Layer 5 of a small transformer language model trained on English Wikipedia (9 layers, counted from 0, width 128).
A neuron's activation on a vector x is SiLU(gate . x) times (in . x), where the dot is the dot product.
The model reads these tokens: " and" " the" " club" " owner" " had" " in" "struct" "ed" " them" " to"

The vector x that enters this layer's MLP at each token. A number n stands for n times 0.061.
0 " and": 5 -3 26 28 -2 -3 -8 -12 4 49 10 0 2 22 22 15 -16 4 -70 -90 5 10 1 -18 -2 38 12 3 5 18 18 -9 -7 -19 18 -32 -2 4 10 -6 -11 -15 14 -18 -8 17 -28 -22 3 19 10 -3 -9 9 -43 1 -2 -13 -11 2 -1 -51 20 -5 -13 24 15 -8 0 9 1 1 12 -9 10 2 12 5 -18 10 -7 5 9 -7 0 15 2 0 13 3 -1 -28 -29 -14 3 7 -3 6 7 16 7 7 -9 7 10 9 21 -1 8 -4 0 -19 28 -4 15 14 -7 -15 -5 1 20 -16 -13 6 -8 2 -3 -17
1 " the": 3 -2 17 24 -11 6 -5 2 3 51 3 4 -1 31 17 14 -17 4 -56 -90 16 9 6 -9 6 53 12 42 7 13 12 -4 -8 -4 14 -20 3 -14 14 1 -18 -6 10 -1 -10 19 -33 -19 -3 6 10 -7 -3 4 -43 -4 2 -19 -6 11 0 -41 19 -10 -4 28 4 -5 7 -6 -6 -4 2 0 10 13 0 -3 -10 8 -1 -8 26 3 -2 11 -12 10 1 13 -2 -26 -29 -3 0 23 10 22 22 17 10 1 16 7 10 18 8 -1 10 4 7 -6 21 -3 14 11 -4 -18 3 3 9 -3 -22 4 -8 -10 -4 -14
2 " club": 4 -8 4 -12 16 -1 8 -12 -5 75 9 18 7 25 2 -8 -10 -5 -95 -12 27 35 0 -37 -19 -13 35 14 -3 -1 11 -12 3 7 -19 9 -22 -23 -6 -7 1 4 31 -12 -15 54 -19 7 6 32 2 -22 15 1 0 -16 -21 31 -11 -16 16 10 -10 -19 -6 -2 -31 -12 -3 11 11 -33 4 -27 -13 2 -32 -20 -14 -30 4 25 0 -21 -21 20 9 -10 17 0 -4 27 6 -33 31 8 -2 16 -18 35 -6 25 -5 -7 -2 -5 9 9 -5 -15 -9 9 28 -6 -10 -21 8 1 16 1 22 6 -15 -4 5 -27 -32 7
3 " owner": -8 3 -9 -26 -5 7 -4 2 0 86 3 8 9 14 0 14 40 -14 -57 -33 7 -13 -8 -26 5 -21 12 25 -7 7 -7 8 3 11 11 -25 -7 14 27 33 -11 16 40 9 16 -5 -28 -11 -2 18 9 -3 11 32 -3 -13 -18 3 6 -17 32 50 2 19 -20 34 -31 -11 -7 -12 -18 14 30 9 -24 -3 -38 -8 -17 -17 -7 7 2 -30 -11 30 3 -14 14 -1 -2 -29 -3 -7 38 15 -15 7 -23 20 10 29 25 -15 -1 14 20 15 -9 -19 8 0 -17 -18 42 -15 6 34 3 11 -4 -13 4 -24 -11 -10 -18 -5
4 " had": -8 0 -17 -58 1 10 55 19 -30 55 -2 28 5 -1 17 24 8 -1 -56 -44 15 3 -14 15 -13 12 3 14 -12 -3 8 26 0 -16 2 -30 21 20 13 14 -4 -32 1 0 2 48 -11 -28 10 -13 -14 -28 -6 23 10 -5 -33 -59 6 -8 14 -38 -2 8 14 -12 20 -23 -10 -20 10 -3 -10 -12 -22 -19 13 7 -28 6 -14 -23 -7 -20 -26 7 -19 7 3 -25 4 2 10 -12 24 8 -16 -10 -34 -6 9 10 12 33 28 4 -41 -17 -9 -14 -1 -22 15 -34 28 24 -19 28 -5 46 19 -15 -4 6 7 -18 -21 -8
5 " in": 19 -18 4 -8 7 25 2 -25 7 34 -6 8 -3 -21 16 -20 -22 12 -30 -89 6 7 -38 9 -15 24 29 -3 -28 -4 64 39 -17 -5 12 -22 5 -16 9 0 6 -12 -9 -16 -31 14 -19 2 5 14 -10 -10 6 -7 -18 16 4 6 10 -21 -16 -21 18 -11 5 24 17 6 -19 9 11 -6 -20 3 -4 2 12 -20 -4 -9 -1 6 -9 -3 -35 11 -22 -5 17 -22 -23 -31 -21 5 8 16 2 31 -25 4 -15 -5 9 -14 12 -8 -12 18 7 -10 0 20 37 7 -11 -32 -17 11 -38 16 -12 -3 -6 -8 -25 -20 -11 -14
6 "struct": 10 -4 11 -15 1 22 6 36 -6 72 11 5 -23 -8 49 -18 -6 -38 -40 -18 -20 16 -16 -33 14 15 49 19 26 11 44 23 31 27 -45 -20 2 -18 31 -32 -14 7 -31 -4 30 46 -27 -22 -7 -16 -16 1 -9 24 17 -12 -4 -23 -15 -18 -7 4 14 12 2 -24 -4 -4 -10 -7 30 11 17 14 -11 -33 -7 9 -3 -28 -13 -26 -13 8 1 32 -21 16 32 -33 22 6 -39 26 -2 1 6 -4 -6 4 23 11 8 -29 -12 9 24 -29 18 -6 -25 19 4 24 13 20 -13 -26 -5 26 -5 -10 23 -41 -7 0 -7 -5
7 "ed": 18 -13 -3 14 2 17 -14 25 -1 71 -25 -6 -8 -13 21 -18 -37 -28 -69 -34 -3 19 -19 7 15 -15 26 28 -4 11 18 30 26 -12 15 8 -21 6 25 3 3 -5 -17 -22 27 34 14 10 9 -12 9 -6 -12 13 -10 21 -21 -35 -9 -26 12 8 -25 -12 5 -31 -40 -15 8 -1 -23 -16 2 1 -1 -19 2 18 -3 -43 -5 7 -15 -10 16 -14 -21 -2 22 18 -3 -18 -31 -18 4 20 15 -3 -43 -25 -9 33 2 0 5 -13 -10 23 4 -28 -4 35 -25 19 1 22 -50 5 13 7 -15 -3 32 9 -13 17 -10 3
8 " them": -23 10 2 19 -4 10 4 11 22 79 47 2 21 -7 4 14 -20 -7 -61 -20 21 16 -27 32 11 -7 24 28 -23 -4 25 24 26 5 15 -27 4 -32 -45 10 12 17 -15 -18 -17 31 16 20 1 -42 0 20 -2 3 -1 49 -26 -25 -3 8 -17 3 -14 -30 14 13 -44 -22 0 5 -14 -9 9 -13 0 -12 1 -4 -4 -3 -12 -13 -22 -11 -7 -11 7 11 6 -25 -21 3 -14 -17 10 7 16 18 -27 21 30 44 8 -8 -4 -13 2 -37 -13 -41 -4 8 1 18 10 10 -13 -16 -1 27 15 -4 8 22 -7 -4 -42 -11
9 " to": 19 -23 -13 0 4 -5 -10 3 -18 37 12 16 5 20 -24 -2 -10 45 -47 -75 -13 -5 -41 9 17 14 8 -5 16 -4 20 10 -9 0 -13 -5 -11 26 -2 -2 -4 3 -6 8 -5 25 -18 -25 -3 -3 -11 11 -11 19 5 -3 -20 -13 -3 18 3 -36 6 -21 13 25 -14 -12 7 3 -8 1 -7 -10 -11 18 -3 -28 -23 16 1 -23 -10 0 -48 1 -14 -27 26 -1 -49 -35 -24 4 14 -25 16 -3 -31 0 -1 7 5 -1 24 -1 30 -23 -1 -36 -14 0 7 -3 -34 -27 -24 -13 12 -5 41 -21 1 -19 -14 -35 -38 11

Each question shows the input weights of one neuron of the MLP. A number n stands for n times 0.0043.

n258 gate: 22 12 -32 1 12 -28 2 -15 -17 12 -2 7 12 -19 8 -8 -37 12 22 17 15 -24 -2 6 6 9 -10 -22 0 -5 -13 20 28 -23 33 9 -23 14 -14 -21 -8 -12 -7 -42 7 -1 35 1 -5 8 22 -9 23 -30 -20 15 -34 23 2 12 16 -33 30 2 -12 6 -30 -10 -7 -10 -11 12 -9 28 -17 -3 -3 6 5 -16 31 13 -18 -15 9 23 23 -21 -27 -42 -19 -16 0 12 -14 -36 28 21 -5 -17 2 0 -13 -22 6 9 25 -8 4 8 1 -11 18 -7 40 22 23 6 -7 -14 22 -27 -20 22 -23 9 -2 40
n258 in: -6 2 -43 32 16 10 -4 -27 11 32 -31 -14 -18 -31 14 -20 -23 2 9 26 -21 -18 -28 -10 -52 6 -6 -48 -12 -6 -20 31 1 2 1 8 14 -51 5 20 26 21 -14 2 3 -1 2 22 7 -11 8 -11 8 19 2 5 15 18 -10 6 5 -9 -12 -22 -4 -10 -30 -9 12 -30 -13 4 37 -20 5 5 5 -8 33 0 16 8 -9 -22 -12 31 5 11 -17 -16 -8 -22 44 7 -17 -3 51 -3 2 8 -34 -17 2 -12 5 -12 -25 -10 3 -7 5 16 4 25 23 -2 14 29 16 1 12 -4 2 1 -7 22 -30 11
On which token does it fire most, and how strongly? 1 " the", at about 0.47

n229 gate: 1 -31 4 16 -16 -40 -16 8 17 1 -17 23 -24 14 -5 16 1 13 30 -3 -29 53 -4 31 8 20 -17 -36 14 10 -7 -17 46 -31 3 -61 -10 -18 -8 18 -16 28 28 3 9 4 37 -13 16 13 8 -19 -24 30 -25 8 31 0 -33 35 4 -1 -25 12 -38 -38 -21 -29 32 -8 30 30 14 11 -4 9 -13 -22 14 -10 -2 7 -13 -4 -18 10 -31 -15 11 -30 32 1 6 1 -12 23 5 6 2 26 30 1 9 33 20 3 -5 -21 18 4 46 15 27 49 12 -24 -17 13 -46 -23 -18 49 -25 -3 4 25 19 -15
n229 in: -8 23 3 1 20 -15 0 14 -24 17 12 -14 -54 50 -7 41 -3 -9 -15 6 6 -15 2 10 -9 32 4 -18 14 14 -32 30 9 -8 -10 -13 -22 -37 -2 -9 -20 -34 -5 -19 7 -27 1 36 10 15 12 4 10 4 -31 5 22 39 18 37 -4 39 -51 -6 -33 -25 0 -17 -2 0 12 -39 -29 -19 -9 -32 4 -1 -51 37 15 5 11 -1 12 -27 -6 25 0 -25 30 17 6 -36 -10 12 -4 -9 -35 -10 -13 15 -3 26 -8 16 -3 35 19 30 -11 8 -9 25 -6 -8 -1 -17 14 13 -15 24 31 32 -22 30 -13 -17
Which token does this neuron like most? 9 " to"

n212 gate: -18 3 23 -8 14 7 -14 10 38 5 7 2 14 13 14 4 -5 -13 48 19 -10 -11 24 -2 -6 11 -3 -8 -11 -23 -1 9 -3 -2 16 -3 -46 1 -30 7 7 -17 -1 1 26 -5 -40 -8 -19 14 15 -4 -7 17 12 13 -47 21 -16 -14 8 -3 28 2 5 -15 -25 -7 -3 6 -21 -20 16 3 -19 48 -9 20 -15 2 18 -4 -1 7 15 21 4 29 -8 -27 3 22 2 -11 8 -22 16 -10 5 3 3 3 26 24 -13 -4 -20 -14 43 -25 -4 7 47 -4 5 -14 23 -11 11 13 -27 -13 -4 -4 16 -3 13 -9
n212 in: -10 3 28 -17 5 -12 1 14 -29 1 -27 25 -1 23 -1 -34 10 -9 19 25 20 8 17 -2 47 11 26 6 -4 -32 -8 -8 16 -16 -26 11 39 -18 -8 43 14 -19 -6 -15 -19 7 -18 -16 19 -18 -5 10 25 13 -14 -26 -18 -13 -18 -21 -34 5 -8 -12 20 28 11 -40 9 36 -16 12 -32 27 -7 32 15 20 -6 39 -20 -9 17 18 -1 20 5 8 1 -14 6 -5 25 33 -9 8 8 4 3 3 -1 -27 11 -12 19 45 2 5 21 -21 8 15 13 14 22 -6 28 3 6 13 4 12 2 17 11 12 -18 -24
Which token does this neuron like most? 7 "ed"

n163 gate: 14 -10 3 1 -20 -1 -2 13 -13 9 -1 -8 -1 -3 16 -16 -31 4 -5 25 13 -16 1 -12 33 11 -4 -25 30 22 -26 -5 6 -19 -13 -11 24 -10 -3 9 -16 26 23 -7 6 -27 -10 -43 -11 10 11 40 31 -10 -35 -13 -14 -15 21 33 2 -11 -9 6 -12 42 -31 6 14 -38 26 2 -21 -9 33 -5 26 2 -7 16 -4 -10 -6 -4 -27 6 17 -14 -22 -40 -17 -1 15 -29 -5 -12 -15 -37 -24 9 -3 8 15 6 8 -49 -5 -25 -21 9 -38 -5 11 -13 -24 -3 20 21 -2 34 -1 10 -2 11 -18 21 25 -9
n163 in: 7 18 14 2 -18 -25 10 40 4 15 5 -27 -4 -29 2 18 -15 -8 -18 11 -8 -35 6 4 -4 17 -7 -24 19 4 10 -20 11 1 6 25 23 15 -4 17 -18 36 10 4 9 -13 -15 -3 -12 12 10 47 27 29 -11 4 -1 -8 9 13 -9 -20 -18 3 -9 13 -35 28 30 -18 27 26 -39 -13 8 12 -4 -17 15 6 -9 -21 0 -26 1 -1 20 -10 5 -20 6 4 20 -14 -17 -2 -37 -6 -31 -2 -15 13 1 6 -18 -20 24 -38 -10 15 -25 9 -4 1 -4 -24 -8 30 24 -18 27 2 -14 -5 -8 29 10 -21
Which token does this neuron like most? 9 " to"

n39 gate: -7 1 4 21 25 6 20 17 5 2 -18 -13 -35 -15 22 -7 43 -24 9 -15 -9 -9 19 -18 0 13 23 -5 7 13 -27 19 -8 12 16 -26 -36 -14 13 -10 15 6 18 25 -2 -2 -13 21 4 25 -17 -30 4 -9 -3 -15 10 -45 -15 0 -16 -43 2 8 -4 0 -7 -17 31 26 2 -26 -3 -21 -24 12 15 -4 -4 4 -9 45 -17 -4 3 8 2 7 13 9 11 -24 -13 -23 -26 37 26 26 19 5 -37 -28 10 2 -9 -24 8 -14 8 -4 3 21 -36 16 -21 7 -6 -17 -12 -8 -7 17 34 -2 19 25 -9 5
n39 in: 29 -6 -34 15 -20 -1 -12 39 -13 14 -12 20 17 1 -33 -13 -28 -1 -5 2 12 3 26 -8 28 -8 -19 0 -8 0 -17 -7 -2 -9 -25 21 42 -19 -7 7 -41 30 -16 -15 34 35 -18 -6 -4 -26 -8 35 13 -1 -9 -22 18 18 11 -19 12 3 19 -46 9 -3 -13 -10 -5 26 -10 -6 2 43 -3 -16 -18 15 15 -12 -4 16 -46 -21 0 9 -2 3 -1 20 -31 -2 -5 -10 1 6 -27 7 5 0 14 -13 24 6 -26 -15 -12 -4 15 34 -36 -3 3 -17 28 -4 -6 33 0 3 -17 6 -15 29 23 -27 19 8
On which token does it fire most, and how strongly? 7 "ed", at about 1.6

n238 gate: 19 2 32 32 -12 -37 38 -25 -20 5 -26 12 -21 46 -3 -23 34 12 40 1 -5 -13 10 -14 -42 1 1 -24 -15 -1 41 0 30 -46 13 -12 -15 -31 9 -17 39 -26 -50 -4 0 35 -16 14 -12 21 -25 -39 18 -2 -9 27 -15 -28 -6 33 -10 -22 -17 38 -10 22 24 17 20 4 59 -7 -15 -18 85 15 13 -13 -6 6 -29 -20 -20 -23 -7 -4 -14 -53 -13 -20 35 -9 -10 41 16 -22 -4 -9 -19 22 -10 3 -9 16 -14 15 -3 4 -7 -19 26 23 7 4 12 1 36 19 -20 9 6 19 16 21 -66 26 19 -26
n238 in: -7 -25 23 -3 -15 -5 29 2 -4 10 -31 17 13 1 -4 40 6 53 39 -5 -8 -3 0 -24 7 22 -3 -6 1 -7 -61 -8 32 -9 -29 -23 5 -1 0 30 -9 38 10 -30 -49 -29 19 -16 -24 -41 -14 -38 10 -11 1 -44 -3 6 -14 -7 23 -7 -13 -30 -2 -10 -24 21 15 -5 -1 7 -13 -8 -21 -5 12 -5 -19 43 -16 -36 10 5 -15 6 15 3 27 -2 0 -8 5 10 23 -18 21 -24 -5 7 19 14 -5 -10 35 37 25 -13 -8 -41 16 -12 -5 -5 4 -20 10 39 -32 24 16 12 15 45 18 -2 7 -49
Which token does this neuron like most? 4 " had"

n302 gate: -7 -18 -3 8 -24 -31 -6 -19 -43 -13 14 4 -33 -32 -1 17 -28 -24 27 -2 0 15 -9 -6 -38 20 4 9 2 -3 15 1 16 -27 -1 -1 -2 35 5 29 29 17 23 4 -28 6 16 13 -52 9 4 6 2 5 -41 -3 20 27 -11 -19 -5 32 6 19 59 -9 33 1 27 47 9 4 28 3 1 0 -33 8 17 20 13 -27 -9 19 -23 22 7 -18 -2 19 -21 27 -2 13 -9 39 0 -4 38 -22 35 -1 -12 -17 14 9 10 -2 -8 -9 43 -24 -28 -43 -1 19 9 -25 21 -4 27 -15 0 -7 -25 -21 16 40
n302 in: 27 -24 -2 -5 -23 13 -24 2 -4 1 -22 7 -17 18 34 -18 -16 -46 -2 -11 -9 16 -16 -15 -25 -7 -2 10 -12 16 -23 2 -8 -15 11 4 5 -18 -3 -1 13 29 18 24 29 14 20 -3 26 -36 -23 -16 -1 -8 -1 -4 50 5 -1 -9 5 3 -33 5 -35 -11 8 -25 22 30 17 -10 3 -23 -1 -12 9 24 26 17 -7 5 21 -38 1 -19 33 -32 8 -4 -25 25 -17 -3 14 -4 10 30 6 -17 19 11 -25 -19 3 -37 8 6 -14 -8 -21 -4 -29 18 27 -2 1 4 40 1 21 27 -18 5 -42 13 51 16
Which token does this neuron like most? 4 " had"

n64 gate: -8 10 29 13 -26 2 16 58 42 5 12 18 -9 22 -26 31 -8 -30 -3 -2 -19 24 -26 33 20 -5 -7 -8 25 -22 10 -22 -3 12 8 10 41 0 -21 -37 14 -22 29 -4 3 9 12 -28 1 9 0 -32 10 18 -19 6 -47 -15 27 15 -12 -20 -9 -5 -4 19 24 19 10 4 0 -6 -21 17 0 16 -28 -3 -23 -7 -32 18 1 5 32 -16 -10 -26 39 -19 4 -22 10 -23 29 -2 4 4 -6 15 -3 -28 1 1 -35 12 -43 -23 -1 15 3 5 -29 -6 4 4 -38 -23 1 -18 -2 60 -40 15 -11 34 50 14
n64 in: 15 40 16 -3 -18 28 -39 -34 8 -1 -1 -1 -25 -1 23 -33 26 -25 -3 -9 -14 19 -10 -18 21 -11 1 23 16 7 -25 2 -18 17 -22 20 -27 29 -22 8 14 15 23 19 -4 6 -15 25 -9 1 15 26 19 12 12 -18 -25 11 13 -13 -5 1 -5 4 -27 -9 47 10 36 18 1 -23 -44 -37 16 1 -22 30 11 7 -19 -22 26 -31 8 -1 -2 33 22 5 23 19 1 4 -23 -19 48 -20 2 -6 -3 -5 -20 -24 20 -39 16 10 4 -1 9 -5 -15 1 -8 -11 -19 -47 39 8 -1 4 33 -10 3 17 1 -13
On which token does it fire most, and how strongly? 5 " in", at about 0.36

n635 gate: -42 30 5 9 14 7 -17 8 7 16 -3 27 20 6 -5 -8 3 21 -15 11 3 -18 26 -8 4 -27 -8 -11 -4 18 -16 -1 25 -8 13 6 10 7 6 -16 6 -12 -41 -8 5 -10 -35 -3 -8 24 -10 -6 -40 -24 14 -1 -10 10 17 -22 -22 -10 17 -11 -1 -37 26 -8 -18 30 -15 8 50 -10 5 27 -27 -5 -1 -15 -5 -47 -10 5 -3 -21 -2 -44 7 21 -47 -8 1 0 2 0 25 -6 12 26 -15 -7 -30 -6 28 -16 -2 -16 -12 -20 25 2 -7 -13 29 -6 27 12 16 -36 -18 4 -14 17 -3 7 -28 -11
n635 in: -9 -14 5 37 20 -12 -3 -3 -12 -7 -7 11 -19 37 -3 9 -23 13 -7 8 7 -6 18 3 -22 16 21 4 7 -9 -1 20 11 10 -4 -4 9 -5 -15 -32 25 15 13 -2 2 -14 -20 4 5 -8 -10 -28 9 -4 -7 6 7 32 11 -3 -3 17 -66 -11 6 -13 -3 -22 36 28 8 -40 -20 -14 3 -5 -1 13 -14 18 5 17 0 -55 -1 -7 1 -28 7 -7 21 -10 5 9 3 28 -23 2 26 -14 -16 -14 -16 8 -21 5 24 15 1 3 4 27 -7 5 20 -17 12 -32 3 7 -21 -5 -12 31 17 32 -3 40
Which token does this neuron like most? 2 " club"